Layer 13 of a small transformer language model trained on English Wikipedia (25 layers, counted from 0, width 128).
Take only the direct path to the model's output, skipping the later layers: a vector added to the residual stream pushes a token's score in proportion to its dot product with that token's output vector.

Output vectors of the tokens that the questions are about. A number n stands for (n - 500) times 0.0023.
"s)": 520 488 663 425 490 425 83 446 258 702 452 973 539 606 479 758 388 474 488 542 91 548 556 644 647 848 644 531 290 431 341 475 309 322 487 441 496 478 544 655 599 487 381 330 500 568 355 657 436 388 493 581 471 668 398 539 438 504 189 595 537 613 452 459 459 352 451 376 462 390 649 298 420 373 311 378 583 521 383 458 593 593 377 316 657 609 549 209 253 485 384 661 726 601 333 480 650 544 504 542 333 704 486 352 416 507 369 435 305 488 487 555 437 815 504 372 538 578 409 300 367 562 569 422 201 548 725 372
"ult": 331 656 702 470 541 662 540 374 559 735 537 364 717 670 644 470 347 552 554 598 609 528 544 638 805 293 481 475 410 557 611 628 559 419 594 540 602 621 287 511 256 542 444 662 483 432 563 390 675 463 528 743 477 631 439 478 320 861 590 437 424 443 439 295 433 378 261 703 461 496 515 333 430 599 621 504 399 414 722 649 670 628 550 483 789 407 523 524 383 370 627 609 588 561 601 444 538 445 508 673 491 726 721 444 360 490 481 427 544 463 523 393 308 762 620 397 845 318 510 466 730 422 509 581 392 462 475 194
"ron": 595 629 674 813 613 536 705 496 416 590 520 572 536 447 556 337 532 554 448 468 692 523 521 617 490 544 490 470 178 561 419 542 626 609 504 319 454 396 503 534 310 392 669 377 539 318 367 418 562 493 466 563 435 328 548 458 578 254 85 432 637 697 493 569 474 540 326 266 316 279 435 335 524 507 512 451 583 433 475 581 592 554 346 534 546 277 566 598 418 403 617 500 579 419 504 537 601 735 469 707 513 629 417 550 477 482 274 608 492 331 484 412 516 454 675 446 472 402 421 391 480 348 565 413 250 525 315 285
"ov": 475 541 535 425 602 448 577 643 484 420 534 382 512 467 555 450 534 507 423 411 406 616 519 550 532 473 534 297 480 589 593 539 365 625 685 359 301 520 612 503 586 611 582 641 602 530 355 668 481 609 537 537 348 456 586 428 431 641 370 609 417 679 592 349 264 398 452 804 684 759 496 357 511 665 628 602 510 493 647 526 569 544 596 416 308 482 435 551 192 551 453 556 558 551 596 647 566 708 464 592 480 581 751 652 627 563 580 450 260 574 521 528 404 560 703 579 500 496 341 503 637 476 600 507 537 624 282 500
"ata": 303 472 512 418 611 374 585 503 609 431 502 623 581 558 573 536 352 451 393 590 459 673 424 628 369 603 561 565 453 448 449 443 441 593 386 470 385 516 451 584 478 660 524 587 564 308 517 446 500 534 477 417 500 514 556 654 552 636 540 383 144 486 447 437 390 323 472 645 471 466 138 272 511 413 694 664 551 538 439 682 662 540 350 543 425 338 444 487 550 606 451 434 544 510 560 565 598 297 669 471 543 551 406 489 471 638 573 363 402 373 511 538 480 399 520 441 425 366 267 435 500 628 598 325 317 396 345 331
"ification": 450 742 533 690 401 717 485 289 551 449 429 656 465 654 407 599 274 489 287 582 574 570 583 695 562 623 489 512 298 534 281 537 577 612 812 483 600 580 433 718 681 540 561 339 417 746 532 576 198 479 680 555 598 384 438 620 477 582 675 420 373 542 512 478 518 407 518 524 320 478 657 455 442 334 584 623 589 317 688 522 669 590 402 441 327 745 251 446 657 517 472 620 577 594 639 636 624 465 304 429 608 504 534 484 421 509 338 451 542 377 467 423 520 330 344 349 504 244 229 449 344 476 504 389 429 533 324 476
"ing.": 520 452 581 606 553 294 339 473 448 520 459 450 578 671 426 645 296 466 586 587 368 542 552 784 750 517 421 815 344 485 500 561 347 457 596 337 761 606 496 783 603 597 613 283 412 580 536 492 446 706 536 397 427 472 278 546 762 663 565 509 298 588 504 398 495 332 403 93 467 520 353 414 463 626 387 629 578 342 560 624 605 616 423 414 546 621 539 569 546 259 250 556 565 300 369 568 442 666 496 388 425 752 762 459 518 549 524 737 467 484 454 338 482 538 660 772 143 312 458 399 655 469 505 380 188 730 362 666
"ences": 436 781 446 552 573 629 439 627 407 606 459 647 706 620 633 581 374 675 482 556 574 623 500 461 605 581 447 731 380 392 379 419 564 369 582 483 589 313 798 598 546 631 309 587 430 220 560 524 526 603 611 420 395 794 681 582 399 754 593 668 362 542 516 555 400 601 424 661 133 507 578 280 400 613 372 332 507 519 547 441 744 755 438 421 485 664 762 589 607 562 482 560 398 364 748 625 581 452 341 366 374 463 597 508 529 497 271 557 344 619 475 488 470 406 458 553 598 383 379 522 528 559 565 542 401 363 464 496
"outh": 449 393 667 302 472 592 785 561 454 391 324 343 696 471 467 558 458 232 560 545 472 606 564 469 576 398 531 561 479 504 470 589 429 627 654 477 467 576 746 655 438 792 330 474 564 646 376 217 543 516 633 782 305 759 333 519 713 807 376 302 337 252 291 556 585 602 524 565 578 579 344 433 440 591 320 504 545 471 397 484 450 705 488 493 537 447 567 335 464 281 328 610 568 526 404 488 486 490 557 602 361 756 579 713 564 693 562 514 486 666 511 594 682 824 450 464 554 286 524 767 252 293 589 255 496 583 302 478
"pite": 556 566 642 531 321 710 664 255 402 495 485 617 884 774 393 343 281 286 672 729 461 577 662 250 717 872 454 620 297 575 142 433 447 475 831 432 461 590 519 566 682 603 479 579 489 653 615 173 489 268 342 709 708 776 330 451 729 743 317 735 311 331 317 562 357 611 415 310 549 801 59 324 266 328 414 359 380 714 745 544 328 744 481 432 387 731 449 540 478 370 542 483 690 586 477 565 662 506 490 466 306 413 659 43 272 648 482 527 555 445 503 326 543 584 728 638 431 415 415 405 772 515 558 570 643 449 448 479
"lor": 166 536 516 574 514 496 424 398 464 455 464 689 687 621 488 586 508 534 590 537 677 593 549 354 580 543 563 620 237 492 491 692 527 736 448 643 269 432 539 669 809 447 491 642 537 450 567 454 587 425 551 836 528 495 645 596 413 623 258 353 508 412 362 724 622 522 167 395 429 384 174 432 468 350 250 579 467 335 332 442 529 568 322 316 513 665 742 573 560 458 796 500 714 258 485 679 543 116 541 359 630 504 612 313 449 538 332 432 528 422 512 513 478 798 761 721 634 413 441 609 419 657 739 274 583 620 469 435
"ay": 560 525 516 417 511 417 544 605 512 458 469 284 629 467 383 426 537 614 458 559 493 552 505 463 592 507 463 640 684 467 493 287 457 395 411 457 552 493 550 417 550 364 382 621 686 487 324 698 473 609 589 382 608 278 544 633 249 484 462 345 331 577 619 377 432 374 535 445 444 491 371 307 566 510 477 313 626 533 541 520 401 639 730 436 467 486 642 612 544 615 312 266 510 394 550 553 712 604 516 546 717 741 703 399 591 666 562 453 644 515 516 582 340 437 410 493 560 523 566 462 589 565 450 267 718 630 486 583
"ess": 563 504 542 486 546 633 630 562 741 383 568 283 544 591 399 630 333 574 653 558 450 659 548 683 690 496 479 558 655 296 565 457 508 515 273 673 431 708 414 532 665 431 318 484 742 574 383 568 581 683 519 496 553 633 430 513 415 608 474 333 405 524 659 764 394 380 468 496 529 381 605 484 480 511 427 348 676 417 663 221 774 584 443 527 452 516 343 481 388 710 403 413 319 455 657 646 491 530 648 656 531 655 557 396 387 531 592 647 504 633 509 547 394 236 769 623 427 559 615 303 500 431 397 545 328 446 376 397
" player": 440 561 658 531 396 565 411 251 413 657 444 496 608 503 607 553 553 227 394 524 400 485 564 632 487 496 454 563 240 572 489 575 369 403 580 445 348 479 642 605 610 382 371 703 434 571 593 474 382 596 674 480 463 562 439 564 599 480 341 258 615 477 554 510 249 525 426 522 462 503 186 667 291 486 714 552 534 507 722 413 490 510 432 511 363 526 480 360 423 452 682 419 544 623 464 583 309 304 555 382 483 752 570 324 450 637 503 515 418 824 480 417 654 760 715 508 612 379 544 409 578 405 421 382 572 485 396 573
"ode:": 414 460 448 697 340 607 533 631 551 404 458 500 722 434 760 419 370 233 653 582 318 703 633 418 322 492 726 448 441 393 470 504 434 546 389 443 358 667 500 619 602 483 335 357 405 492 782 409 514 597 453 772 627 745 484 300 429 696 636 242 417 331 343 387 575 254 603 689 492 547 607 424 395 492 626 574 504 496 592 488 533 708 472 512 711 509 318 513 762 496 309 518 396 709 624 641 611 303 443 480 283 723 537 455 464 696 666 643 528 500 461 593 656 620 836 651 566 623 261 516 591 500 451 349 496 400 264 199
" There": 471 691 619 397 283 587 402 340 358 482 512 518 629 518 637 593 515 521 423 692 580 545 604 412 395 515 449 462 544 511 472 468 549 686 575 517 434 549 623 483 632 615 575 328 517 564 455 573 370 520 487 510 607 437 483 492 693 638 481 625 343 339 328 647 701 537 564 289 476 419 531 533 406 533 518 503 553 629 589 542 515 517 529 484 564 655 686 519 662 280 414 497 596 531 594 466 625 402 405 527 486 444 520 371 567 727 404 766 412 480 478 425 625 412 488 445 446 517 505 509 634 494 598 525 341 345 474 311
"ength": 570 516 583 640 200 553 483 622 505 704 426 466 622 557 771 619 337 633 652 447 423 614 503 481 437 752 686 652 661 522 603 508 262 525 411 523 496 613 624 678 702 664 239 566 391 727 675 303 338 426 582 720 575 464 433 526 701 605 351 448 282 586 475 408 366 323 413 564 140 555 585 411 318 229 423 362 757 439 697 468 541 625 433 369 644 693 343 618 689 436 438 304 425 402 728 668 706 481 512 480 421 621 564 428 595 733 684 710 523 534 477 628 352 632 661 598 525 448 422 417 564 367 358 215 519 554 504 500
"ual": 485 619 743 652 637 567 447 381 490 656 451 586 541 796 417 365 117 455 566 432 583 595 488 670 415 595 485 458 169 471 533 225 599 640 546 608 552 394 470 573 451 492 595 496 602 544 607 552 360 720 671 379 631 504 631 317 687 343 595 628 608 456 508 727 305 397 435 517 508 561 145 378 536 612 599 476 535 421 529 833 684 646 357 544 613 521 318 447 526 365 561 504 426 301 393 454 514 500 654 178 524 496 469 386 593 550 399 701 365 324 506 366 486 448 536 374 496 301 204 280 504 646 292 434 281 472 308 307
"ican": 380 743 604 670 258 651 495 366 578 408 414 655 668 442 407 508 440 303 333 460 518 677 579 628 791 546 700 658 491 784 444 363 616 801 509 642 313 702 406 570 556 376 632 709 624 509 534 546 369 462 563 419 587 570 366 219 445 539 369 371 430 325 449 645 516 207 344 448 275 539 500 138 530 378 796 531 619 250 456 656 662 526 509 282 414 577 484 140 668 558 415 444 452 397 427 701 547 332 518 433 381 718 177 283 226 741 470 382 202 669 499 335 723 500 673 661 550 386 567 274 500 571 539 426 657 539 375 462
"board": 508 370 748 379 320 411 416 570 587 304 419 588 642 853 509 336 429 513 526 643 410 500 542 669 643 581 483 537 144 535 618 667 542 625 740 488 206 642 632 610 458 408 344 617 206 570 598 536 373 706 705 749 563 437 403 624 505 612 400 616 462 563 446 278 489 446 403 404 409 492 278 628 452 238 290 352 624 600 590 522 417 554 348 410 570 785 596 419 466 404 612 721 356 369 176 566 511 408 423 396 223 302 344 299 625 752 553 605 314 667 452 250 458 667 703 405 500 384 540 117 431 300 391 371 364 321 412 614
"alf": 613 504 469 623 383 599 541 664 444 444 471 481 667 492 713 550 123 252 596 727 508 649 512 408 543 772 558 621 555 504 322 524 579 425 754 496 472 284 631 610 573 457 593 544 617 697 618 236 547 685 607 833 787 846 218 343 510 648 470 548 508 559 171 711 455 370 488 632 467 613 532 456 613 349 447 415 672 282 580 674 402 597 464 475 394 474 642 416 460 232 627 453 488 297 533 477 684 452 588 674 236 745 473 589 514 602 454 420 463 386 500 474 655 504 504 593 598 453 449 693 621 500 399 304 535 408 587 474
"rang": 510 475 843 398 487 572 385 539 258 614 326 448 633 500 612 565 563 630 389 558 518 589 567 552 634 654 618 298 371 474 144 536 421 413 504 337 554 672 673 525 686 527 393 392 549 496 771 324 419 545 375 479 571 253 694 433 401 350 519 621 642 569 557 543 371 341 535 327 434 380 261 333 549 397 603 442 572 387 605 391 595 770 479 376 426 480 534 752 560 339 497 402 592 359 517 685 513 560 493 424 658 619 377 669 739 564 383 644 574 565 486 417 568 541 474 587 544 635 442 574 527 496 448 669 462 356 398 523
"ried": 746 601 547 531 482 455 529 496 435 437 469 673 605 693 604 561 512 549 508 440 440 552 568 523 601 517 412 466 233 387 125 476 374 500 311 590 260 594 569 597 544 419 365 745 509 500 530 145 547 469 511 631 601 366 531 670 753 712 596 543 445 630 625 461 652 496 352 212 335 605 484 290 527 326 434 512 433 372 597 668 653 678 363 307 618 517 561 620 438 363 607 278 473 739 537 565 581 580 691 472 340 663 333 217 330 422 375 685 604 466 507 391 304 496 692 640 553 607 416 543 522 395 670 450 492 141 436 593
" in": 638 532 534 562 588 531 561 439 483 390 556 370 362 418 397 549 380 517 580 445 638 425 464 384 590 441 614 581 559 628 623 559 432 331 389 439 432 634 505 495 395 555 645 427 506 453 591 639 519 391 404 310 347 409 521 417 530 448 656 526 635 576 534 663 433 466 513 445 582 616 500 417 378 637 426 454 403 549 515 435 407 408 431 581 552 450 567 390 596 530 492 612 492 653 525 349 405 545 492 421 599 465 423 578 418 438 461 321 522 569 506 453 469 525 367 515 401 273 511 587 343 526 399 559 637 639 634 615
"ments": 430 658 567 675 569 448 223 491 446 601 531 819 629 794 675 406 496 443 407 651 265 584 490 655 625 331 787 849 321 535 586 780 458 558 518 420 530 637 590 671 607 445 256 303 366 736 551 428 475 619 398 844 371 872 567 258 793 628 549 680 387 548 281 166 547 504 375 432 440 488 500 242 505 418 688 685 627 461 388 521 591 666 483 359 596 528 681 678 633 559 627 469 391 769 294 516 575 500 479 380 526 645 190 562 572 536 390 486 553 443 461 365 519 718 378 519 583 560 378 521 312 468 463 332 716 492 537 672
"ches": 717 603 763 380 585 435 298 127 526 710 432 520 515 620 614 519 757 685 318 545 541 524 515 289 444 542 414 733 397 574 435 508 607 683 654 412 475 529 434 572 562 561 419 275 340 608 664 259 476 355 677 481 424 482 460 481 485 453 569 610 568 417 598 694 806 304 385 413 335 480 538 496 385 214 646 340 488 607 459 520 583 623 260 410 753 553 476 347 245 613 394 236 480 847 505 708 643 495 573 274 530 647 426 550 564 714 322 622 180 365 475 339 602 392 525 585 575 500 397 448 523 569 679 411 562 428 341 543

Each question shows what one neuron of this layer's MLP adds at an activation of 1. A number n stands for (n - 500) times 0.00066.

n46: 684 431 576 372 566 567 497 597 541 565 664 626 620 469 614 443 404 723 320 549 469 484 493 536 728 469 632 246 556 520 407 352 387 577 411 510 629 391 490 377 607 561 512 660 695 395 609 510 563 456 442 281 399 330 542 427 529 425 430 555 454 519 533 553 510 597 634 278 637 385 593 394 389 525 510 584 481 543 601 600 603 434 476 322 642 490 579 429 383 314 670 376 445 500 417 662 510 691 406 452 542 551 569 449 469 306 329 503 507 244 225 407 428 304 742 387 465 234 579 569 512 451 497 445 731 675 644 572
Which of these tokens does it push down most? "ode:"

n212: 472 576 358 347 774 733 561 581 324 341 670 459 560 364 440 525 504 767 580 378 511 479 562 613 337 529 616 422 393 514 739 387 573 464 662 635 463 426 593 508 468 485 707 328 443 389 589 587 503 550 374 311 362 472 493 726 566 507 532 421 415 423 727 690 358 466 667 602 548 441 327 478 711 453 545 585 463 443 276 758 591 434 411 395 482 461 389 369 504 419 399 440 388 606 588 461 764 271 599 489 315 622 347 547 586 604 521 710 593 419 538 531 515 587 485 275 487 395 540 286 402 478 352 485 355 480 417 646
Which of these tokens does it push up most? "ual"

n50: 399 532 378 429 376 562 519 522 424 427 585 718 516 516 466 712 564 457 429 461 596 388 549 509 660 236 362 600 531 540 634 164 608 484 546 516 568 676 449 514 534 400 535 355 524 432 418 691 552 299 407 449 550 588 442 544 326 402 543 433 506 686 562 292 494 397 442 750 621 469 483 391 555 444 575 450 282 656 468 490 340 510 607 430 355 618 561 655 561 441 606 522 653 625 422 365 503 336 491 555 592 478 441 398 598 619 403 482 533 571 589 454 456 459 556 553 397 595 574 578 546 529 718 539 409 454 414 356
Which of these tokens does it push down most? "ength"

n255: 407 582 381 507 401 328 430 584 464 625 442 332 367 383 588 475 286 678 530 225 540 362 409 667 294 193 303 199 429 517 423 565 649 504 582 536 398 447 551 852 426 466 377 500 515 665 427 471 507 345 564 588 342 719 489 511 281 375 431 381 516 583 362 517 433 636 410 639 610 559 445 471 604 380 375 507 559 556 489 371 547 419 563 526 420 455 524 630 493 535 159 367 496 582 576 363 307 434 433 572 556 603 454 479 628 492 409 629 537 557 463 344 553 434 411 481 563 586 630 552 687 804 462 620 370 456 368 500
Which of these tokens does it push down most? "pite"

n72: 500 429 479 482 295 486 538 359 447 521 583 712 671 690 507 410 349 601 310 576 318 456 758 416 446 382 659 441 581 680 701 333 613 340 518 432 676 586 349 203 607 574 519 371 548 410 551 525 459 434 520 549 749 500 521 709 557 468 633 547 417 405 493 521 718 614 411 459 631 350 512 411 626 589 510 535 546 659 554 327 433 302 340 636 296 562 514 438 472 593 654 300 553 584 475 562 347 494 451 514 371 416 507 718 489 658 593 640 601 459 553 592 712 757 500 712 595 553 496 632 455 289 586 546 500 594 468 551
Which of these tokens does it push up most? " There"

n244: 622 673 708 740 551 532 527 503 363 572 546 711 557 493 575 547 552 434 376 440 608 426 297 402 189 472 364 500 345 570 492 396 643 398 353 399 619 429 703 489 436 706 541 409 485 408 415 600 427 626 529 702 544 520 479 288 398 641 650 536 475 621 417 500 547 588 753 547 394 400 511 303 399 615 418 449 462 402 276 569 597 504 378 514 465 648 699 318 372 410 464 659 548 402 612 612 573 370 771 493 577 534 494 613 586 276 557 264 470 518 484 467 395 525 586 475 535 486 496 557 543 713 497 441 461 481 421 722
Which of these tokens does it push up most? "ences"

n117: 437 599 267 378 571 504 471 396 559 404 564 556 477 440 384 637 661 419 422 590 251 725 631 640 541 648 537 486 335 493 596 522 432 551 580 700 575 466 542 572 532 700 447 440 251 504 428 438 500 779 382 433 313 577 560 664 732 632 447 493 424 503 568 543 652 448 330 507 458 610 564 445 548 363 775 525 452 367 451 592 356 448 453 416 560 253 592 553 286 429 347 554 346 594 414 525 348 358 532 559 541 602 293 632 690 480 424 412 416 575 449 432 574 588 764 485 384 445 723 758 411 310 245 496 738 541 603 344
Which two tokens does it push up most, strongest first? "ments", "outh"

n247: 414 619 556 607 686 470 305 423 658 546 406 251 510 402 419 409 388 468 538 727 230 466 658 516 486 540 536 542 218 599 271 576 439 523 435 557 423 589 491 410 309 458 260 604 626 595 446 503 612 432 528 458 669 655 537 286 541 434 317 421 536 500 526 568 646 604 347 619 619 621 586 570 368 436 347 503 439 429 450 619 427 618 653 545 624 619 424 493 480 455 462 561 708 515 466 559 430 609 438 500 551 529 704 576 556 641 594 537 531 539 277 574 288 497 600 342 476 279 460 554 429 497 487 564 607 360 364 433
Which of these tokens does it push down most? "ata"

n134: 360 420 657 606 500 604 622 485 503 554 620 445 299 442 519 668 697 366 446 679 522 576 652 464 435 474 395 397 528 537 612 538 559 475 430 676 765 449 482 410 537 567 416 413 571 734 360 364 577 484 518 592 600 670 542 524 271 399 497 458 437 376 438 460 391 491 404 762 588 466 542 439 407 530 500 328 444 565 435 200 407 383 431 523 494 568 537 546 586 472 500 375 373 564 665 359 442 375 391 651 436 701 397 468 519 537 350 532 479 632 507 312 604 374 460 622 432 621 486 433 494 419 398 552 421 411 586 669
Which of these tokens does it push up most? "ess"

n70: 447 517 416 504 252 532 634 703 327 469 368 397 406 713 507 575 278 460 482 350 416 389 373 540 597 282 468 544 363 735 286 525 537 500 402 560 649 406 351 511 497 449 623 609 482 553 357 775 369 452 352 548 456 437 613 533 377 500 676 473 409 639 517 466 442 421 510 392 518 463 367 423 560 406 480 634 574 561 550 290 626 752 685 406 415 293 326 417 458 585 435 640 455 605 592 305 396 599 623 335 531 672 583 427 580 455 599 706 626 325 683 642 676 551 435 525 448 486 508 475 425 504 568 556 307 558 382 631
Which two tokens does it push up most, strongest first? "ing.", "ification"

n111: 338 410 653 619 340 326 537 386 455 486 641 644 671 465 463 490 383 454 387 426 653 355 493 842 355 235 446 476 421 530 292 441 440 255 532 441 697 271 776 504 486 717 701 489 602 288 315 545 470 387 614 507 456 398 525 628 622 528 587 536 584 654 537 510 616 388 521 420 461 550 699 608 560 500 533 466 535 632 602 517 636 385 517 586 395 412 447 464 538 524 507 530 645 383 560 422 743 541 476 619 431 623 478 445 304 688 707 468 480 504 524 487 460 293 360 443 481 541 466 481 310 518 392 475 507 531 479 433
Which of these tokens does it push down most? "lor"

n183: 633 539 475 471 467 394 584 622 330 375 354 405 404 376 356 699 642 411 508 398 370 374 518 534 581 608 536 465 594 476 382 626 503 472 266 514 329 553 524 730 451 403 438 540 451 646 573 233 559 380 399 534 616 343 471 402 623 582 593 221 452 642 676 517 356 476 593 614 540 514 426 436 759 387 355 546 460 657 377 471 719 269 292 500 630 650 380 444 711 358 393 682 454 523 540 532 548 559 682 478 480 373 437 507 578 214 574 474 561 622 525 648 474 434 656 493 536 354 563 643 551 251 747 536 452 229 543 490
Which of these tokens does it push up most? "ried"

n14: 461 598 486 432 460 596 543 513 574 715 507 401 636 548 497 645 688 568 631 486 313 408 326 414 452 517 339 553 305 451 561 419 497 523 486 554 374 249 481 471 579 574 476 483 539 538 642 440 588 556 529 314 388 767 565 489 394 724 614 548 291 572 396 435 474 701 426 683 431 626 635 392 464 422 662 335 488 638 384 260 608 406 473 605 561 618 503 552 449 595 141 457 601 518 565 616 503 478 454 405 444 573 323 493 543 281 368 575 474 536 386 646 564 404 524 563 366 456 266 534 394 701 592 480 490 373 577 539
Which of these tokens does it push up most? "ences"

n174: 333 600 541 486 614 619 439 697 612 569 566 276 560 535 551 631 579 622 431 447 424 531 361 438 349 593 538 527 331 401 578 369 560 615 436 486 371 561 572 631 711 672 481 601 457 514 574 179 457 395 361 482 527 510 385 482 536 599 483 363 451 436 540 487 436 614 555 610 616 328 295 363 481 535 468 540 427 567 354 634 407 463 419 504 580 547 365 248 442 394 575 487 316 547 632 487 635 333 473 777 405 388 361 421 558 595 466 383 657 416 584 377 518 500 603 560 392 432 406 503 522 948 737 503 477 615 572 355
Which of these tokens does it push up most? "ata"

n43: 531 427 452 603 177 396 486 468 496 690 448 381 451 329 711 411 536 472 393 455 768 748 585 438 511 588 346 721 325 644 309 533 422 425 565 603 230 527 476 540 468 443 480 799 531 653 354 573 454 464 490 438 539 521 408 442 535 482 384 344 641 564 324 571 335 344 683 595 317 356 464 233 370 463 407 543 379 561 500 537 441 343 421 663 677 337 395 428 518 539 485 561 220 480 581 547 419 797 593 500 779 511 621 460 692 539 639 423 601 442 538 528 573 446 576 515 446 609 677 600 372 437 390 367 469 447 391 532
Which of these tokens does it push up most? "ength"

n33: 440 467 698 715 446 550 497 350 500 585 597 470 693 397 574 349 637 623 590 409 457 552 533 491 655 345 554 545 507 582 616 727 541 552 732 576 730 717 649 518 327 634 402 570 240 678 483 490 579 384 404 476 551 581 636 552 403 696 538 428 497 375 370 510 616 544 457 545 628 554 561 467 316 448 360 674 530 510 593 497 457 564 442 613 660 714 544 446 523 545 449 474 595 512 666 658 462 389 400 487 566 578 669 696 647 640 410 264 463 503 607 532 597 464 497 578 612 454 507 360 603 553 609 543 403 460 582 503
Which of these tokens does it push up most? "ult"

n96: 292 448 528 676 542 443 400 636 545 294 411 585 583 592 747 336 451 507 504 622 458 544 791 424 554 507 384 527 485 618 536 605 439 545 606 718 447 507 606 481 541 489 522 302 459 439 310 577 493 397 457 403 384 613 511 815 570 552 517 523 403 607 534 486 404 716 654 663 615 571 591 518 481 630 421 524 526 483 521 468 426 402 583 649 475 480 463 362 486 524 380 596 441 545 277 606 638 612 435 317 368 417 320 563 476 366 479 532 447 548 451 720 206 458 877 442 348 517 435 554 399 443 428 213 364 399 727 483
Which of these tokens does it push up most? "board"

n218: 593 557 594 574 555 633 179 351 430 480 408 738 414 608 451 520 407 388 447 503 413 455 405 557 524 665 604 555 646 606 379 390 497 526 351 581 419 422 516 507 732 455 412 564 620 456 691 640 426 444 525 645 621 586 547 662 573 450 406 579 368 565 371 510 628 421 557 523 500 583 638 323 421 454 399 513 515 493 500 360 379 464 526 514 591 639 414 476 487 646 545 735 507 524 490 533 218 579 569 611 415 678 718 334 596 614 386 426 481 294 678 329 567 435 431 327 670 440 412 370 515 591 506 352 357 311 433 333
Which of these tokens does it push up most? "s)"

n224: 779 483 676 541 570 293 510 473 381 527 650 427 419 486 493 681 589 572 442 451 365 523 538 520 577 420 317 597 511 695 243 562 374 460 611 407 284 455 454 608 517 708 354 535 609 563 409 490 546 524 597 453 540 493 788 435 562 671 444 572 309 551 513 527 500 402 332 453 504 302 563 197 641 475 519 638 658 507 476 486 345 489 615 482 563 553 576 660 507 367 514 336 398 444 604 517 691 421 450 424 679 636 348 425 476 416 490 516 445 529 584 394 489 364 521 489 500 517 538 388 475 677 881 681 471 657 373 427
Which of these tokens does it push up most? "ried"

n122: 510 576 514 402 308 532 507 696 476 455 366 401 271 440 674 598 445 653 493 479 710 465 391 556 560 514 468 293 367 593 338 632 674 405 728 427 637 539 530 534 500 406 346 525 570 362 660 493 560 397 402 707 813 364 528 585 629 459 520 791 662 690 500 395 401 582 364 476 575 557 541 417 470 548 595 329 474 690 433 441 381 429 377 421 486 584 410 504 486 675 360 710 624 376 563 520 463 551 551 458 712 449 497 662 731 633 483 516 526 567 536 560 478 462 378 252 468 490 546 254 531 514 436 345 546 353 531 430
Which two tokens does it push up most, strongest first? "rang", "board"

n124: 598 782 489 493 422 305 621 616 374 430 353 450 431 450 514 552 489 284 229 302 489 723 536 383 504 454 274 620 658 422 548 390 650 299 416 486 639 329 447 661 652 349 433 443 381 486 233 433 503 441 328 406 555 493 372 466 419 535 578 601 386 337 350 767 382 614 620 350 428 497 619 624 584 379 630 569 429 517 475 419 380 576 441 354 450 185 483 551 401 507 617 373 486 494 525 348 507 590 345 553 418 625 506 630 601 263 569 588 597 421 529 551 548 494 595 431 529 584 694 660 465 614 610 457 537 445 345 490
Which of these tokens does it push up most? "alf"

n120: 363 160 510 664 429 391 477 361 503 440 364 527 545 581 706 435 510 637 335 411 456 474 591 430 473 419 564 500 456 564 262 477 416 366 341 440 642 484 689 656 533 577 603 537 437 527 295 457 426 516 419 387 591 510 588 546 535 377 587 589 626 537 629 461 552 424 510 477 148 580 710 590 525 512 516 385 454 285 463 483 416 478 369 455 274 361 628 617 613 387 676 555 417 466 476 369 666 390 458 446 422 401 328 311 546 521 588 521 535 507 562 432 437 558 441 428 352 576 232 355 455 227 562 483 386 544 560 570
Which of these tokens does it push up most? "ried"

n38: 408 624 552 303 430 521 672 306 415 521 640 511 404 374 429 671 613 510 446 507 406 418 409 314 585 500 721 419 635 560 328 559 503 615 271 566 570 609 363 564 480 644 438 580 311 496 549 401 540 551 354 346 726 329 329 427 507 438 600 435 488 414 570 370 243 722 693 310 313 460 429 531 500 376 529 544 310 443 451 379 545 385 442 575 399 597 599 578 411 577 482 355 579 252 462 557 444 576 561 816 343 473 595 548 490 405 470 621 359 408 308 407 569 522 493 575 478 634 659 569 497 458 420 382 366 550 600 583
Which of these tokens does it push up most? "rang"

n191: 612 466 567 409 472 318 556 269 513 651 746 497 503 568 530 369 423 510 705 404 314 447 554 516 500 554 558 484 599 616 610 473 432 372 510 780 609 341 379 460 421 300 373 334 496 476 328 587 552 454 399 550 208 705 558 585 494 530 370 573 611 512 552 367 605 544 624 474 552 542 540 688 511 556 627 691 361 523 646 480 389 673 312 563 507 568 371 521 477 402 583 615 657 506 473 332 542 534 398 497 344 672 583 470 483 357 441 503 691 696 453 613 412 639 382 365 416 497 482 415 400 331 314 568 385 601 527 474
Which two tokens does it push up most, strongest first? "s)", "ult"

n225: 675 423 570 795 615 455 414 603 540 339 276 235 511 511 579 475 438 718 346 448 784 458 170 413 763 740 487 547 480 394 284 636 748 475 546 452 556 630 365 660 314 603 437 548 465 392 402 639 535 486 514 449 733 479 719 349 342 453 511 619 441 425 535 407 665 608 651 450 447 334 456 460 547 483 424 504 500 464 578 383 474 595 695 584 567 628 296 519 555 568 606 353 442 580 556 396 581 517 547 559 545 732 632 569 409 371 500 611 692 465 658 489 431 486 424 352 581 610 403 457 652 415 629 641 430 733 493 570
Which of these tokens does it push down most? " player"

n125: 347 399 451 572 398 570 644 487 633 516 630 430 409 742 561 532 552 572 424 400 378 522 447 444 764 559 503 264 386 393 689 595 295 519 677 431 682 546 460 710 510 548 544 493 534 726 533 474 620 616 672 670 404 540 507 486 459 260 412 559 623 530 680 449 599 398 552 339 597 462 628 350 496 479 636 555 539 602 606 467 484 542 310 419 364 544 603 470 549 554 446 605 568 604 345 641 359 416 548 391 547 548 626 558 516 503 602 334 571 542 462 390 569 611 466 578 304 565 705 562 523 764 535 589 385 565 497 513
Which of these tokens does it push up most? "ing."

n58: 507 636 378 475 619 676 504 524 415 625 927 460 555 547 778 356 514 449 658 588 457 565 456 272 555 460 404 311 680 262 533 572 621 602 649 478 729 540 568 449 693 335 607 322 663 661 577 557 514 429 561 225 479 267 562 576 510 603 490 391 574 483 406 643 511 446 540 403 607 531 453 734 438 457 497 574 328 486 656 356 460 651 320 381 489 510 500 444 669 375 363 440 404 382 504 278 696 408 482 478 627 585 437 586 347 519 433 669 360 427 371 465 349 464 385 422 536 418 492 477 568 580 601 678 336 488 572 507
Which of these tokens does it push up most? " There"

n118: 481 671 339 632 586 435 395 542 423 580 558 370 690 623 579 595 617 712 637 466 449 352 436 468 654 405 669 556 335 513 325 557 474 414 430 392 449 541 417 562 562 518 579 497 493 517 555 537 371 573 412 311 575 497 663 404 564 450 351 347 404 537 396 510 510 560 493 523 510 584 347 822 467 509 643 605 429 677 265 349 530 399 549 587 575 334 616 375 584 490 333 369 503 531 697 401 551 574 582 551 188 401 327 607 630 600 510 423 532 707 683 688 493 611 354 684 494 417 448 402 581 442 301 409 443 343 507 574
Which of these tokens does it push down most? "ification"